Layer 2 of a small transformer language model trained on English Wikipedia (8 layers, counted from 0, width 128). Numbers have three digits each and are written without spaces.
A neuron adds its activation times its output weights to the MLP's output. To switch it off is to set its activation to zero at one token and run the rest of the model.
A neuron's activation on a vector x is GELU(weights . x + bias), where the dot is the dot product.

Input weights of the MLP neurons that the questions are about. A number n stands for (n - 500) times 0.00098.
n11 (bias -0.048): 555393592524591410383187489548539493368464567510459451451264458303402558486674493417435567256497500592557475412464553765507500322471418605608601638647614573464455600539323646385314544503457615403402409604647439240514446640623439600399606464643641641377537514567589529493674253370749676487697457598358583560554312553451521425632566519695469524370249518484448534377531400603618399286605
n48 (bias -0.041): 558769363434598459573511500561496366407556274508354663363476383443404398454511519493527437854414547401694544410761461386219758431406536660406682423606710656516604701640197508731480251621567347546581470327380665386582481477575493455297405455492500604511496668504431594464425695466312620337500589447690415407492609468342707507341426621489527432552451574482558386617439389701372566805164
n51 (bias -0.030): 570508477486541453273551521594495522569600396424629569477597453577458803562487574592660453540701405463336360613555674495515376359663560593587538575608405489560520445515464450607389393404578429411479604573518359434258545383556594672438453391331486471526398526691497542536536450411503440478286597401577489387385466476568619552508497478370440553530372556527466557439551453336607280589518
n106 (bias -0.051): 425453596450503752423586446552604429618656537500462627560365434573516648552616410449441377629518527439571757555601557539443559328594497527506483247407513375417609512537614494609461385518566408456296439500574466419539456318520682602526606423482480462266459462480483531527509553453587415414452574393524636588526431253473628639604623373519316526595534482687294419605532500494348403562485
n114 (bias -0.045): 594535549366508328333370727535274572571440459292538349453628669393469549426466488649774453558297668611379548386567513310521546469449439234214268359377527363387408584517488500571453798568375348604487708480201422755428331555661473653695427469504579512508393364358442425517625564616564725496262576455294556700370650449202341555500716311508492757317518737678512742674393721786573614567318
n116 (bias -0.062): 683370762241572432691344559675559560491526778439473625527622581443476339448325654389531514416540464627406449392462436508500464671441708388448395482527410650509190433215423354470748352725315567527421674305398352547455404531397479333504368593653635403702426478206513463688539682425658473400559573652468866491175487491758500231305722514847381513366791396630429561698347833740325269571293
n124 (bias -0.020): 648295615625469406624713554620471413304511559625504492378469652530427389696665296645672642627542575515500535625586339407311684525624601496735479440561640359520560323453293253536694581633365520271536720298445453493538504473464549511463330642299496642314518589405507306341329507746698320553492641629292594594236533592492543418456544415436671357457389546311594552424500507446481564820374
n126 (bias -0.031): 611563629304415746468603562518540398458537650422317523386510623693624607651600506528675579474419271550389626434561418460477462617509267506472500379578524256533468580394422655564480629506528545715503290525330490393646554403621680379525625524575460513579522399400427385434516359506549593458448432531454478562381431323487470612613389330645519656604683461394410768507402383506510346506575
n134 (bias -0.048): 567410584476824408326497707401458714816599349310425352524570531500569423510672537619568654507635366473510528577656290373468442368391475555477468541562540467561661558550689394575427577386351533421640353430304354578438375704536353427324335626562552782676409497373564579691596618568507705429420556443461549352406513567629496523446320504394554390600359556633473436500456497540397574575406
n216 (bias -0.059): 657395349392973572681318419578420670477357414409221883311657627615671678440585615549838405505241481422846293659372652518533551465579717415363236468425441294597454439244405380566642359712450336379221873396394505260684247462491539594609414495580358449638550537296417726351658633357410547356576437550514616540846446562424284491541618254855592518495559391368533605750583473361283500612363
n264 (bias -0.030): 488581461212537487457526615642403481672465548503391652601416660591455701481488321430618325451313533422446459458397524428608329395609490357629534497477349624452533553384302347563436629677443489615389471288785411465430419507522645500442375590507613618536695588423695667384356424615557523460416668403446358484465465753554442615626569838581663523483535570456490500477432357443367481596577
n295 (bias -0.076): 407303597536777348500369455396568428595572635311366587761520452387471562220373527420425339602376563605653410380380407583638397489225356604492463374580395272446768745430343439564532461648477403484596631284553661413480387748374607355673350504640515559512578406488598629279358609331143619437593660585654572587477535662633663691268647786656531496381404656493327597568383401653516425547396
n303 (bias -0.024): 387510570397518626546224707434530551571466161528412408493410586566487622761513444439556540595532404361421669576577446446388419337573640414424663556629515486434528489548343351641579604532339614754526555503379489618461521546377487490486595077479419426570507249421497399357627581826522479566424646698300361452573689355662591360410449454646573321581526496413408576425406480527504493751536
n364 (bias -0.055): 420406552500384534599281402523446510586667573438319621298286665454546290566474602384564529546522479573610371465608693605679390483436552159357547532493398449522535450548558548612377545514541451489634434365548459483277370726545570685624379347647622698423650430573124695364421520560576656483355387650511592459434303544623478530465703527540423365511598752396557668381549308435364510429684
n395 (bias -0.054): 551324489475441386425563515581462386810669612381324374551485733429477383390411472528493456880595670532226478465408518534603496486419287511475486385653481441620579788250594526421785412540601512579742535581537459442216408395472476621570489293569497554518295429419525614645476473479500514608500375525452745303468252357467392473521575628415468339560428566660676504533550330705571551561449
n437 (bias -0.044): 459245672356557454567492243608542489309492589263389552447532556602507742469686575423690459401327468437646331484262281655231548280414521384516425456585487577533377349385665745606480391581508577611596741391562649424568367448362236538743627767440515713252598394349512525492681580441609432440776741410471481565500427378476537316726525727537618376425437532523734586444606577508225395607661

Output weights of the MLP neurons that the questions are about. A number n stands for (n - 500) times 0.00063.
n11: 507392621420480638572470341603419521518477560619503500594522439596456456495476410532518394503625559446498498505521535577529480573386610467675488535575559377535590465369583497442592470350566503346576367546522590415488599463426549503407576341374418550530614374500524452393527320632539628678580363553548539342562375526442376451414401428478454556616355402513488567528480446487614362677548
n48: 568623543517393477477395531454689185493382411428480544475612413481424586451455404380309570687433470578497660445781434551594727372506469576640427504544650725454525500664545534604507478484358387483624365612516507560331729559585582477293503598575339408457433522578461491431267537359468768582633510276550391465462438444431406526450573670293595328319603458442523415573419344723634704567358
n51: 428453581403639532509506452368567423543489355602527510612319401547401453496555572612484570456431591446545445411429405585620419553417602498517498458522604435451424491425492536463533514479467484628613439449507593597547510692474677559500487552575558441486671532406463500500439542496401562385557447475537506417626502418391484549477466524496404574531568355464580446467451498550425524401572
n106: 548372348575544485543398566511553478522676455462456453433473489488409488496464323370502598483494391475418442556522381592584462516508482412447465558566500628530510483430492611448422453484539516565613569428549632389525585458431456427642415466396505431477469702500609555489530574478399489540586473563455548510447484422646518542541479559610443523562400563279560540543500519547409546537556
n114: 409547597589387607395446483351304416570467481719731399565571446695397444400607381579596660558463317570409457545530675378676689500561604411405398500414524602516482525595506569431434671500366240691581519280455423694342461548479470429494555341446334492507382389595449376385420588558416572606300470497436593338550653215503473572510636478592585595533500490579548713429487707542507323494452
n116: 590433414437630363632280615399436518623493578468406379482352475446556666782457644571493504534663611352600447541542450437525677497370539513461448613598478713523638450174560569360269481393538380356376464451371564400630470587347332575739400537423705701390428546256446519527437579231507723563613572604288598414549521557585554427559343503571434493626504572433537679407467523332419316613554
n124: 326632549556444452559559666583607514475497527444486453445589452660450615488579600610425474530578332457524586470530583672677489472520534487544464483497334533521561329562408420459567285497514422437664534287492643526322565631313475324527495462701340453462416597422603570551462525536432425545457426451552229495386621497494423553593375404503630483533424560411414535546579534606497567505641
n126: 480534473649454544454472451446596426401430476659523589407500592399490520351451646533540575330562609512540486494407490473570474517552631521568488433471563502540483464532530527542376498415492571410416510531587496565450478604562471358402434476468530458432484502481519547490478404430482525519502500444673523455550624583381530472411457576524550427585445600508496492547431581425569629439421
n134: 506506527457442494550465531481535553580644293500506449624480475567442500364705528583448484425580437541581351662376418394563390682532475605364514443601324591532334611518520554630717613407685298506578285473473276562459386608314396601464446409474409397599500546652572544479567512677620464549524322574443546353503549550500587497577466439385376686421522472543467544676436544575313644275494
n216: 610420261445974577500426287609375448570389690518445527462493343281518408588433584446726508486429579549587397500239542507556420443580544483517398599474660485657443423451555453519656473594522613654360671391395338507295504367630471613710461528510504546698548456565733695549515550672473341477372459365553490510540460497404556410397384406742406545544676459657292482411438296468471527171737
n264: 533378419390602531619459626583449562435759446371292460436656516468627548538516524448546558542577479702617442594622539535431490500505413567398495464626405396510480431454389344344466633478609409419439480527585593424495361526476433612390550642477511500548465529524605505378438332353583527438432593393641440434653532512310574439492608623454473533535478429519357456529497480691495466503474
n295: 629563715507610440497388432422532288697539385467497451732522296518704409316540424553520469503370369614588456539536698421524601482453201358577494334414524573446476608621352287483538475604454373415232434460631500363497341510524606516506559714404646391646656590540558550477298507458282457444451466518380661503453500578510466651434512532691631517377403507596503574523752506665567420533374
n303: 424546471376571480580580453577523533602402482338334460366550448468503534383541433467460553518370638685533318456599570604574367586498405393532638355607357545536714515521525505659475647505434519521600505377554549630495537420442503622497529456469591625545455506455334572425404553492618548486474618562644417530358371580484407530486460556387524519492492418492736585589370497424403590440586
n364: 528357459490502333409533375493430507564536498383493586470454430542336356591498500500541560486468514449456530491587493510425382456547419608579505389466661696609500579437599505390523449635478593483502285570444533547519484421537544524493488458456433508558438476505525576516495486426477447465588460597614593408622493372685639518515309563467502560682581468446380446552516558374522357607576
n395: 429537424662506655419393601531618488587538769627560533528306540590521516572470461571572401421690553411480576451431650533518557503497552397291419691326494506443497428500469556385459272500337751400453463467541338475471602480513551439538494393350469472362359477637364623509513429406492551387553488572377618511458437530646641543416576434716378481605458617422555460553676685333346478474465
n437: 579506436432553441551545335446441506653408710207485659490727408432431582600396519468537385485367635441524547321595426392446524599448553460376462464571341599441531432372573629449629559612623587543631433509659599264473572506625475434787613560446506584387436487469439539437627527521593620561678452580551468471491594371535357348448341583443347478404425516696473625406653585394400500445398

Each question names a token from some text and the token that comes next. It shows the vector x that enters the MLP there. A number n stands for (n - 500) times 0.01.

Then comes g, the gradient of the next token's log-probability with respect to the MLP's output, scaled to length 1. A neuron's effect is roughly proportional to its activation times (output weights . g). A number n stands for (n - 500) times 0.00073.

" |", then " R"
x: 591643334645421577553624634444424427527438698432497464532529305467547526445340337271517570452539522528440535390519509642447562692473474419525398530495489551546289460471705650477552470573506494623350639351602550522548636493401636365429468414378528461533565399477363577459546635395518454650521390545585460449429436564653483494575302584436460706487300453429390575620598675343529462484561
g: 425495664535537512515418747452782695479495550634710589557421509538709491428496516454272753402522423155513650469444633691410251345400327475373608368506632468264506389563452346471502446409477449673598174365426709595642447562385482564544391429603681552519385684510316449576318478404415577537439336295319611592471587640581521707675568315526442523645531548524565343608433378406645541521459
Which neuron, switched off, lowers the next token's probability most? n116

"m", then "ut"
x: 480511363639469384512480537402412448494282548650433373452600466572641536480400383318565600346541535592396596480532442618437572559556447507386433568546479444516471509536769570428451550558649476413336410348600572487435837550545603538470553578280345520566527491627508484378673609356614514497528372419502557387574553524523613449597360529255397692378489567348477567553486703430477354515575
g: 361500503550590226366677604726603468587423705406371394424262519617639530537602598720484559314392248651424428490625635565638524286305680498604483363595429347401471298388613476691307450610543473471426652257514595391331519356630591469580565378580348410467455553744356556255456571526309528520544433409472467490595414496480419547526434621501539417499535573678463583493556764414405844480756
Which neuron, switched off, raises the next token's probability most? n124

")", then " and"
x: 546621351761448603495617496355495503453490619448497344530543297435638372455420362212644613512536500434445562383472514641477543639615418472507342496574548515521371483400668569392605556415632506482431505417551534457550540373436675424375515346370515541526505550527438475493467686418591601721516407474464460476432375557637454569515344560439548778448431487518417622617503670269505523463529
g: 349609480425400444344407358427486609449483475450576367488717694323552490515455448425453567490392626252521386504430437576483628554468652863477467411535494712550326293413734581586365425711611326349525649505602525547526367369462488586506504792527739548323610706676526531318581544244545595643616282474651574536476439507479641519413500622414612492380208489313416436232324517698534589497613
Which neuron, switched off, lowers the next token's probability most? n126

" th", then "ick"
x: 471599346750508441553480498561371661532345475404575371579414470507622538390463349517585641426539442547495523453573559675484563524551489415387400662513488366435346454481696709451479550484447351482460547460426467548432436666368503532452502478391354553601483514664495650488476751617545542705461281476565504371471561591613383561511318452413507606437405504378374569493659715351501447403535
g: 446706391528566260594572693380623320574548290450135331549484639396318527565820475511515566389592534500482347558456454546468745624573650484472667244385473461485274494543784513420567532565462579386668373447699571501588691545204423459566433398568465403463677424388515464417592425394449368548438664585765552295329555472592450612612674400592718519404519576368559498359397388636523433517395
Which neuron, switched off, raises the next token's probability most? n216

"n", then " We"
x: 429573443630535396439483428420325485527420594659383495528550432449626531510359391311470622532506474480455453537644578694457741504639359511403405531506540473478302470413789485359576444441565390642395618383455456519513611547534594591456640535353402436512584583594521403567508613438572407595516230506531489315423520580588526660596392481253432747487347524507452515607634576409429444591493
g: 337480528611523610464541583618520376505588570495422509523595288506724310471400578571757500590441475565598621539666300254239390462680469403460456703493572494663393341440309592498441492473537582607421133763301456337644537458679433520366577473359591480603537454334370699519433461665319474733416487385363585504459604544653585427346588523536223598519594587357543173413622576491572639552666
Which neuron, switched off, lowers the next token's probability most? n124

"ing", then " her"
x: 527606574640417569548567532399402407442607580633528375429586405315594461535463320209471498503529385518391507348657621621530542426660427516399432351458566435464381551528771612336530460384588404539440581422618471548551616460359651529460475531394336580472467458642533560468486748453598443545613328458541497509568443537565550518525370439324411781548355463482466498646579704376566463529498
g: 224656574659463403407504516523300613511378292689375603567662506473290206623749563583512430489518532716362414486584694484503684676416517476442461376542413456589496607433438313384413711523604410439420423556528574530167575420483502616481450519476589593655221345676402720483583771592563591574407380622542484338278325299781412547686545646536469559358468508438568465407452450583548485340541
Which neuron, switched off, raises the next token's probability most? n106

" con", then "sequ"
x: 461478333678417472541546406464450448440426507550708185484419345487565550323318407389419608513459444515462582364549616734470613541563567423523478507422491456573389428351643709493491525598664552637401612408451631507554614450271545540493543575371337505450490470578532518396476448560568404639490450553359561484510577687615527609545504489435473639400336589548473611596518528372559359545559
g: 543583454371409307493284546453657404657277407448371559575620455439556511409444527553423477549472576280496624439408356644453697507529541510521444341513395512685655522533296495392492593700587480450465599185519074432606545710611508754461587735396475441573533507392667650561514459662633479653476539482548538481539362370410444264809419507520335491733566335747268563490685470546584338412448
Which neuron, switched off, lowers the next token's probability most? n437

"por", then "al"
x: 552592351645396531566494512321493586521410411611488407597571419488607454354366298261405751541561531468504487551385556629404517572675408484379427660541570441481479498623623614458510569419645536586387533507476511511454634584582581629605494417189474468648419525682402440536545591461485529491624365502497476425409456678555550530451372549450523643330331392257418509544515498446518418545549
g: 854421467595543595595581442455423711390505504429341454510342498684523410530473593319622356558510473671485335325561459255710317399794325365563602684569321494736484536415668435578387644560531680645292522589270610534524615459521495507399462517704521372240464409558643453421480446577689533481224501617491539330710363531298446529365332481540492521514553529534279639530622357375453655610487
Which neuron, switched off, lowers the next token's probability most? n48

".", then "179"
x: 582588389728496608485721508405408472582338471565485260415577380426647583387391341332486695431501447616537538425594515755387556439481456523512329549519453333614376530476641614368590458579603451550517530337633478533456605556475489487381537405456495492614446475417464600538577549507554487657499372423601545507458460565703494576517402487302412622502409505414348581633569657357495450449468
g: 442593281494465623519469441481492469757392470405405421374599409510600437525435557596366204583545465478633659563711465589444594460274382337506586611495666399468610563597616358646347411572441535490591409333409656482515380310764695575405591735395388673791676449370465424402366616202568491623551466500400277263586643754713280374455348551525500559482520623684678424467464480581478470421407
Which neuron, switched off, raises the next token's probability most? n134

"ing", then ","
x: 486546510641403586581516560364422453504575542613609364444561410309645446482497286148461556503531367493409490384701608576527573485676391451389429429537500476527365520605728641417485467424647463528424578434558506471511589480382567534494440487332364540526472474702543533411514764516567450529601429405508473504536583564613522444471351466382459824555380447406415532571495703346533492534561
g: 534408337625332602550503376609592700494500624639453410684591513525531542409504361325321729542472543443498412631485521259661596329419527588613572381627224384519751573606499394426339446216601432429829334339315413558512470532448642374409462466626614485641473734518516661603375472418567517707415603384329578661414588528584341532654294353583360647568432335442579475498674514579238494366647
Which neuron, switched off, lowers the next token's probability most? n106

" Tor", then "on"
x: 496453286566464606526373623337525549395291541508517373503520312476563506443326563347486549442528457384588574474486584670456597463591388483527443581669501630470446359557650670344599495405585470680317639489435502527429610585381589500513611395368366441611504488597574549289433494421498473703572297527549511418695523524485494544610442585459566604473407351476458653586468699400499352625445
g: 452653551363699550447415412502528427493569196465682403475601603371360399512383425419539733283508499652435422584483522354573426390491432500499567258506601439504458460438410578504465521367370395492428299437780356432734433588548283590455497445484618672481613579653289704247282615615519525551571556381652714545445487711448601485888432415337273681554441549389604514791556577462585586610394
Which neuron, switched off, lowers the next token's probability most? n303

" ent", then "ering"
x: 629544301700512598558476452414394473416331483394562430574480374527619544399425531416518521449452483474588540493623619667482525654528510447406427560536561520478382509710725619378501444550632471625473711332500463521646621532319415632477461472397378487553462424665540670437350663496570416654598339417480467322554576645563406567418368527428496587497378505396352435475561662394467441449378
g: 425517509233568639632284381643439608431779354548300512386375592445427328350541389581508535331612402429690356505488372404598436618212471652581483503458493550456461523306692416555535330534518433566482407502392388514497552529684584648330457670332371517583397708643757589461620359429565623785444493356485538731561397284632517451435483592393529526735534432256411796543532456674674596484433
Which neuron, switched off, lowers the next token's probability most? n216

" at", then " the"
x: 655625301646423528567519586371457473507412509452599388459489301380646446491367485255379604561475392469464472473680555678418666583660469490426377595639549520521405484571640711585570439501722524603459587473536485418525546534416482554399535334459390572607504334609404573397482532492514501569602377404557437485566624493530447519493331566486596665355352451320442436675407616487499543514391
g: 382520507427335531605481386525406370376467228715806503554590480450485312501410550333602386416644463395344495442472523576525589519763581740307491447489802607571491348678417657789297312316500528613581309433384455439540623456566625365367503678886458528631473688556497675371380532493671429642536383530400350439474522559336547388490493523478629491428327425572360530489537490516480626719326
Which neuron, switched off, lowers the next token's probability most? n48

" of", then " "
x: 549606387700366490487545510435436354629506473487611376563558377378551447539374428083465547443546409550548383411597456725373596630564416489411449629549462489570367456580699608415544448550623595617368565462438482491450489518441605593405546486441376517527544336593457582350501661513596428545497347393515498462413633614544547502533414495369529617530448485391409613645446783421580487557549
g: 521713542362504598455733600512428348497401538375273527590474507585507557399577532532527313534533384608398534593405267315545741471221492437536417449584292581399482505497581591599627731645628500604579705452738434233594343349337555568506548542556353620421643287325354558475557630495695557469559520646477531466323362283856476336606312684511406493370421516368733642435594383563373468574476
Which neuron, switched off, lowers the next token's probability most? n126

" that", then "'s"
x: 664453319737443572559591544463416513519497459619482339472495396476577467513378345199563603505459428547530560484575557618420569417503346449519352585568454502572432432538608733444476543498459532510401546485453468474507458608278588486424484509435442612664640346592478439435506774434557516592377263404514440468492576583616609419630446578339460622427469527327446537597664665358570542434489
g: 554132433487475611620464486520723592560443427473465602407544418367698676792557610324340704591430369448489415445374745393534282507489588496415508357404583482474635626671656533397503511467630476499443326537346492655493664375431588496654629462435523614665415551474406553558580496409405260468543437502513446626624467392462512610505557508382284423804236457445406365860666232276449525642519
Which neuron, switched off, lowers the next token's probability most? n364

" been", then " r"
x: 529560429723367535484657495537311463436303623512568373443517304369750503468457197241530610456445400458554565483607434782441635681527407448460478643522560546496435381562531652437447514629513528569447689430443473384530517603444543388501445468431418589479581418557441489435495559602521448656581429539472490446384443563568541473528456555381523615436351402400423584612615627479632423539538
g: 539366525465666387541634760474420531491649697364381577266472492674462590420443570297319390513397399436757375459431552474535451248475422496374461573662643384514562634447633519507655581399465563501712529796591601342675343382553382346561379475329452508398481130429446518441408442347724529703564774397465613749584560425510689449429477340497584383617547567649382581629424644348435516536325
Which neuron, switched off, raises the next token's probability most? n124

"os", then "ha"
x: 560474445593449591450477588416348445337501551460626382548582383414621473519336415299573634479446436501549666476487560516397466691669461391407503554615476440398383414504756639520480432455671365610507646514581591459483737632338560522410426435322499447604396470656517653415586500493516551568524333474584468476515525562569547670475313452317384772538475491452456506595507643471331351485498
g: 416441656401381516476448518637712368628460389481367620612583312411462248428476615701344498507703707644413977269553510675392416595511478517559421442506366361560444492538559507478592519540610663702484551363516364607351498551393633565538433481248399507342601373512469496442167479584619410554650588528629421277729561447687450456406469443432591628442619378734289508493296424532614420590406
Which neuron, switched off, lowers the next token's probability most? n51

" pro", then "ble"
x: 531411401687356523499405432413403599405283428548552416558496428564634601454378320411432620450455489510426625403538667672486489642622438436572495569434501517498512548524528582361485457511609583621387624314415528466548617391226512485473546525446326476538527447630489675480490621487659484548553245548316533557548639622650478543512435608340411732407396544401435479620477591449640295472573
g: 418383606281401515637414356524508750275701325455561637518503544595705553410462510262503335498421488411384761625370503501560653504487413587529553474585699622453777372552448518649472481543670437376217399378232356470474505477700397303557579481482597517670464581687651431342411520521440717614529325337480701526655292580425622354531558579479279432363347505478499733350630567465413554556665
Which neuron, switched off, lowers the next token's probability most? n11

"re", then "he"
x: 483505339661437485493487586371327479508439553734487422520536414459571465455332339251425657497447590579430641482535565678434481546535393478456421577412399462460375445461663597417392503552705604654379517457523598390481676648464592509381566507362401463632421509621421561476607532435548547562534352552555554421447674591554592627481503573245504626564289536362437501516386676357519357555625
g: 259542241688339600343447590457692332380663528491712518632489635448468183621545493386416511193552364500307592665282420493532577623423607499408551444466540470644676366652626428392568474610669458569573491385570335508767549601498786527630360532437639737605602446567465412382530435694434445550532601435461656403295493235508364371305441476413719526527606623333582531504495587444375453505420
Which neuron, switched off, lowers the next token's probability most? n264

" h", then "und"
x: 577611500626567502552587523481507570507451519503596430527528347509696531386460388457550682488516395496371504484622441776338577571432484348433566573517415417523328422460731594476515543509535379510441527451599418709475566590366487355419544420297253468552532595630334531461464734527514433610551254534495469372611499589561388517506331507392463673508400703470392449588612715360436497467523
g: 477312446525783437407355641556348605649317616644552618423677576344523498370411316572425408500397591526408418343663302650526441341448515599335491535611545486362618514328463552496353493459608628524428512652380416640335458372629572576320531404664503455330435480400736390658492464527635536449633461350392565415781480582397531413584465660465586592415717324838328551505385623630566338303846
Which neuron, switched off, raises the next token's probability most? n216

" sent", then "iment"
x: 518605475693409553580649528530502460428367506546571470469578276414519523364383395328619496301463442506463596455490659607431574639531522453500339649525558580406536444616609599318556353600613553577397533507583418650536476399463637539492513403219383630516513396809528479354435604507548449604507321480568451508599414570582545502525367547288341615367418416463397586489485598527519530455528
g: 616310433657510497534618644465616288750551301470484676628553495441532731502305576468678366375430756679374502426498524514279687443398348601456280611558502520500531509554551469714501533430569664467375512309413351679330265605321490528402484410799504541504500406403545488573641619574595601275332537724726543752312515553491600425455469376549483408395491458312404508504358241609641389543408
Which neuron, switched off, raises the next token's probability most? n51

"own", then "ers"
x: 507572384598422679498576556378414585489439568609393430373537410486563341470273464147505706489620465552480460407559629723476520646510470445450432481602437542519379500580711605475434366415645402492372498421545560418591776482301513582516509449356339420559493542714435429398589592410529504581583436519612537418665536535607495615533424537329507571509430480346434409629517621380544424474496
g: 440456403557565467621504853560662547578361575471407528494532604558626617480618554501516377403502619595563551239455520731666548675480514528073437329427542639628376370608690523348597536345468521510364503594462504529411765484338330661404438689605240593313673466360523564528613490426448264679623487270432411344629454435465345375414358502399452713433529416493433604472627524612346533706313
Which neuron, switched off, raises the next token's probability most? n48

" s", then "ear"
x: 509640325750497486520528484505424472487339522473603413518518372530531524439424381412581643476498497469365510451491689718391642505451535395389392501519557449435354446473709683311531533649509338610431612482591430623503515417349470426487580406425348483608529464621424582432399544523503505655499388424451518468392544496511394650460446453475549860356436551492525683620611754363437437508585
g: 509609507425546636276603504348334687586611328431518478447522564423394501448443613401337655445558555455426165425617349633793662496365502544398605507286323499570588456679619536366641601241660326705669610372599314414473586608538787578305401506463493499424640452569426520563256465357511551483560525373491534402521557335457468572471530569602447628787308608518506763470439593481463534607168
Which neuron, switched off, lowers the next token's probability most? n114

" s", then "le"
x: 419516385724476442497528552466431498486370499436580313549516391433658522475458342389604629468455448487382604489559691646382709497501521397387452565536502469497326482457690722396503581505532347637458577466558565575425586549390426550487529437382203533578489435690474545404485548546517488638497436420374501414442558515584354629435454493431526756429409643446483707549524739336462451488572
g: 679315582656500609548623559609562749477761603499371598552280304575294459422128230672652434617273371515575369460659593598582405425617251446471571511365494369699543542505364593506473648313616590510541395747677481515383607607504600430437413467370634390527472460579465630358403350325684559395361582297518525615723462397510496412468324483435538518454285549497407488520617642612392589634506
Which neuron, switched off, raises the next token's probability most? n114

" t", then "ru"
x: 548611369820436443479556563500368509505339509478504428544546454483645520470467396432528600382510537439437543424589586706381512597440510492502515624432379498488404403573629625390657567595511385502510646395435511645533623706429474513352583459323307460582529479633524623368418666398497408644447369523540585311511561572535306461478368542410527760463449602378349580532575653339430416523508
g: 484414483563439328419542577589396665568541546359593710338352677504296314610663424626570214539643495400458514353554452363668430596749689589410543616464527662622585609616531508424581320578352570339385503447552641330548398643538536394596773533614431493468244491364702613622581281425458426435376520413620454637588535324339384393448565496799599333644618331542236388385469591572336600480368
Which neuron, switched off, lowers the next token's probability most? n303

" |\n", then "|---|---|---|---"
x: 553735363575405554598648522555435397459505480445473406488621273460528437433325352266562606435554557492443592479470588715487464528598464376602454529566527506510392515503568539461519525599531384631354651299610441438456601458420660565379353397429503545651606592450417533342447672447627483617392328373548491434483445535573495532551348589481466719480358510438483636668605616430548457432542
g: 602496647398403392384317517601466593417539693415288621632298448726475583525587650517512484309303623547565529487504484734353608354352501540394351547476530373562324511503643505456599533526335706462104642577424525406473615373555296724594505480199377535517616568718672559476675159369609626417587646615601506462584559423533570364388529329562468481438576296549579521254594541624654423525479
Which neuron, switched off, lowers the next token's probability most? n264

"am", then "ific"
x: 507573321681380480576472579413474522533334572644504433475583400398635540533331467230498647456553456461437604378449575636368532616583431447474451522651447383490380495500604534390489561496520401470454434439522494516555924640538576587487491544263521491619512538605525411398569545410565515653524301516591613522537387545550453406562269439325512671421334546440421561652468715458483342506533
g: 468601484687693370133437420518419420647570445273555281719473532538561651454575515323390344480494734507374408577502439497363471430650608529449423664507659491337466479350552344340185572550565389572548724455448675510487589303520561530529532452791441827603472573528599435498405729151529448592644497576578429453559792563428426453520515333499356405556589421551404615389510516486608335640423
Which neuron, switched off, raises the next token's probability most? n116

" ch", then "o"
x: 486574424743426522523592424495512419488418509539622286542513350508615502453368438388502558526596479429541481467633533692386483658440495342511432579499504463519443451396659636499443548624563416452470479377576567572578650471430521480578572541381406595480544485616574617374475622535547361577566403592378540277481588660519284500553343470233584648521374604376299526606578630254482491562500
g: 408569458584438609448426563411605393670518598510467495364471487649336456531601409378639145554676272593626341543483590291535340686699725461520447380541505626518626590478575597628471410476515736413317452428574557209529330515547486497578481626740186214383418564418712542677547460484323544401394472704465493804532474437373352527622579436585653321470622442437441368497466503458492722646368
Which neuron, switched off, lowers the next token's probability most? n124

"B", then "T"
x: 467569306609443523549655531381427529470455601563558448484579411422560432629406542391561599566567418507481534341639381805614575595513332436488478558514466362479513424589611763455439602526626416570344467343394391515520696609374631435435476482206373469491551471555568615422509486387520376625482415443539577408535508543585551487625260420348565684576370421476396531607514670377514492532533
g: 395309602597767520472390527310640394517566389517465533635631466637150498568495547709533362397584386468549472438620314637423509717393380485629478455360274516596593758405386478491496743458349669482513706344634639561505370514524381354340361332354499274493718457340408433636521488351336373476465391511624447542544487275545443411471623637388550337525715636569644567513783630568568652598571
Which neuron, switched off, lowers the next token's probability most? n126

"22", then " games"
x: 503567381691359573549635621388409568458399567557535431600552396364580545542440485265529657422608450595522421453503436660474514597554397476425432532488404366615511476617685737449509527456596470560352443514525561542612539641410576392482524362197373428656542623561378541427540670464441514590486494348488498409560398573570438537578278552435466713405349558345538471638436625423534352532523
g: 717322443597383668412571444615483634332542447557439334445549571392411386570510670231356519616416525367325512511702646602465742683343522523599776568396618504475571540297640705761570502200417428367434611593548690162329373522656403445459524498625417307539486434370514574343479582358603526295730456658368388397402453490470397618485389551637624668637574507507384425575402466446531513645526
Which neuron, switched off, lowers the next token's probability most? n134

" inter", then "g"
x: 571525377726410502565624470416489508483350570393604323440543265489565508280363410513521684534419451372490580418551748692455447645572456444439552618625399523458402414566597660465512454564707564653394637381500550566531580571378504479440581539360353386429579498654522446548452649526554487588478437498433488476711632575574430553438346551347447607436283569519460451465498533347464370517490
g: 520363517375554601611509301591317512618584452760768438526389372460424541570556484442417479504477425491549538475448662562266700185678491635689564506563524537612616640604373595526557580328326590538529456471400480653294470489348499319474250289523339466393303454471716400616590453418500515648426516525511737702489623606370717642679628464311269390284635505214463592524435431394538565505684
Which neuron, switched off, lowers the next token's probability most? n437

" was", then " second"
x: 482539420664394547540630506473383454446420571431399371424518293359675527426389361228532649471525417477466596512549511852432717573510455456524382598537558564541409447523621634421469511568549494556496640453513444322533552690358602437574460534450353663411484454570315516419563518558531526613543414553561391422441472539609486506494379606410587729375335439356433561620582639536593372434552
g: 586307525599545495450454560592588378550451745576409594443522380525536533576504362606658382593574497576344425324271649447431625443644685475548427514843420438711522737615652393487553536357488469451431191710425562703689635312360421436668696413332599491634317363484351647512328600563692438444478586454646528566471336482351561519381327442480474219646373591473541451639465399478301348640311
Which neuron, switched off, lowers the next token's probability most? n11

"cient", then " ins"
x: 529598395681539523377526454420476516430477557586648313501552261326658505439331457150440546424514457441617492426477500458350432568616540468314388602561510420491444511612621609298513516464616559525356692463552441614485588469488642588474621441443510610628604455699564483375523652464500374665476393529429567426462569607569462552531408560589458671565378477474412516534434546416621399534464
g: 476519624501407651636546425637290312364420614452543539441484497539588366562645576237508543419422386660456349555677410420696393511507675411810619506575598626550537487364277590460401414694417474493401384630405472580329312563476247434590592673642244567550428467711451329582598479557471542578473377375554503705628471488750404333591436437375385236799465561498480442476375383416427709599785
Which neuron, switched off, lowers the next token's probability most? n295

"==", then "Career"
x: 547568604718451665518568463481436384487437574528503340513459348406673462438429297331437617542597562540593564379470517809406531587498385439422390442443459357370506541528548607469577514344517554626453593394489506516489428547303476639535535525361362567552598465467588517496416531335527487615532512523667546438524444620678492626541332566380456621481295576500341581589511711564523447314452
g: 488613352373633314510412415529533389401400297348605449485672535589345617515557388562781557580342417465528422621546582475701536385495634387309471360571419534367342469528605299428399509635631243480630433718510590280719540529488370462707430621371793639445570631436500630337501515457565555516598294521520494355466338560484683531412390556549607578765226521823483604501434595584428528515188
Which neuron, switched off, lowers the next token's probability most? n295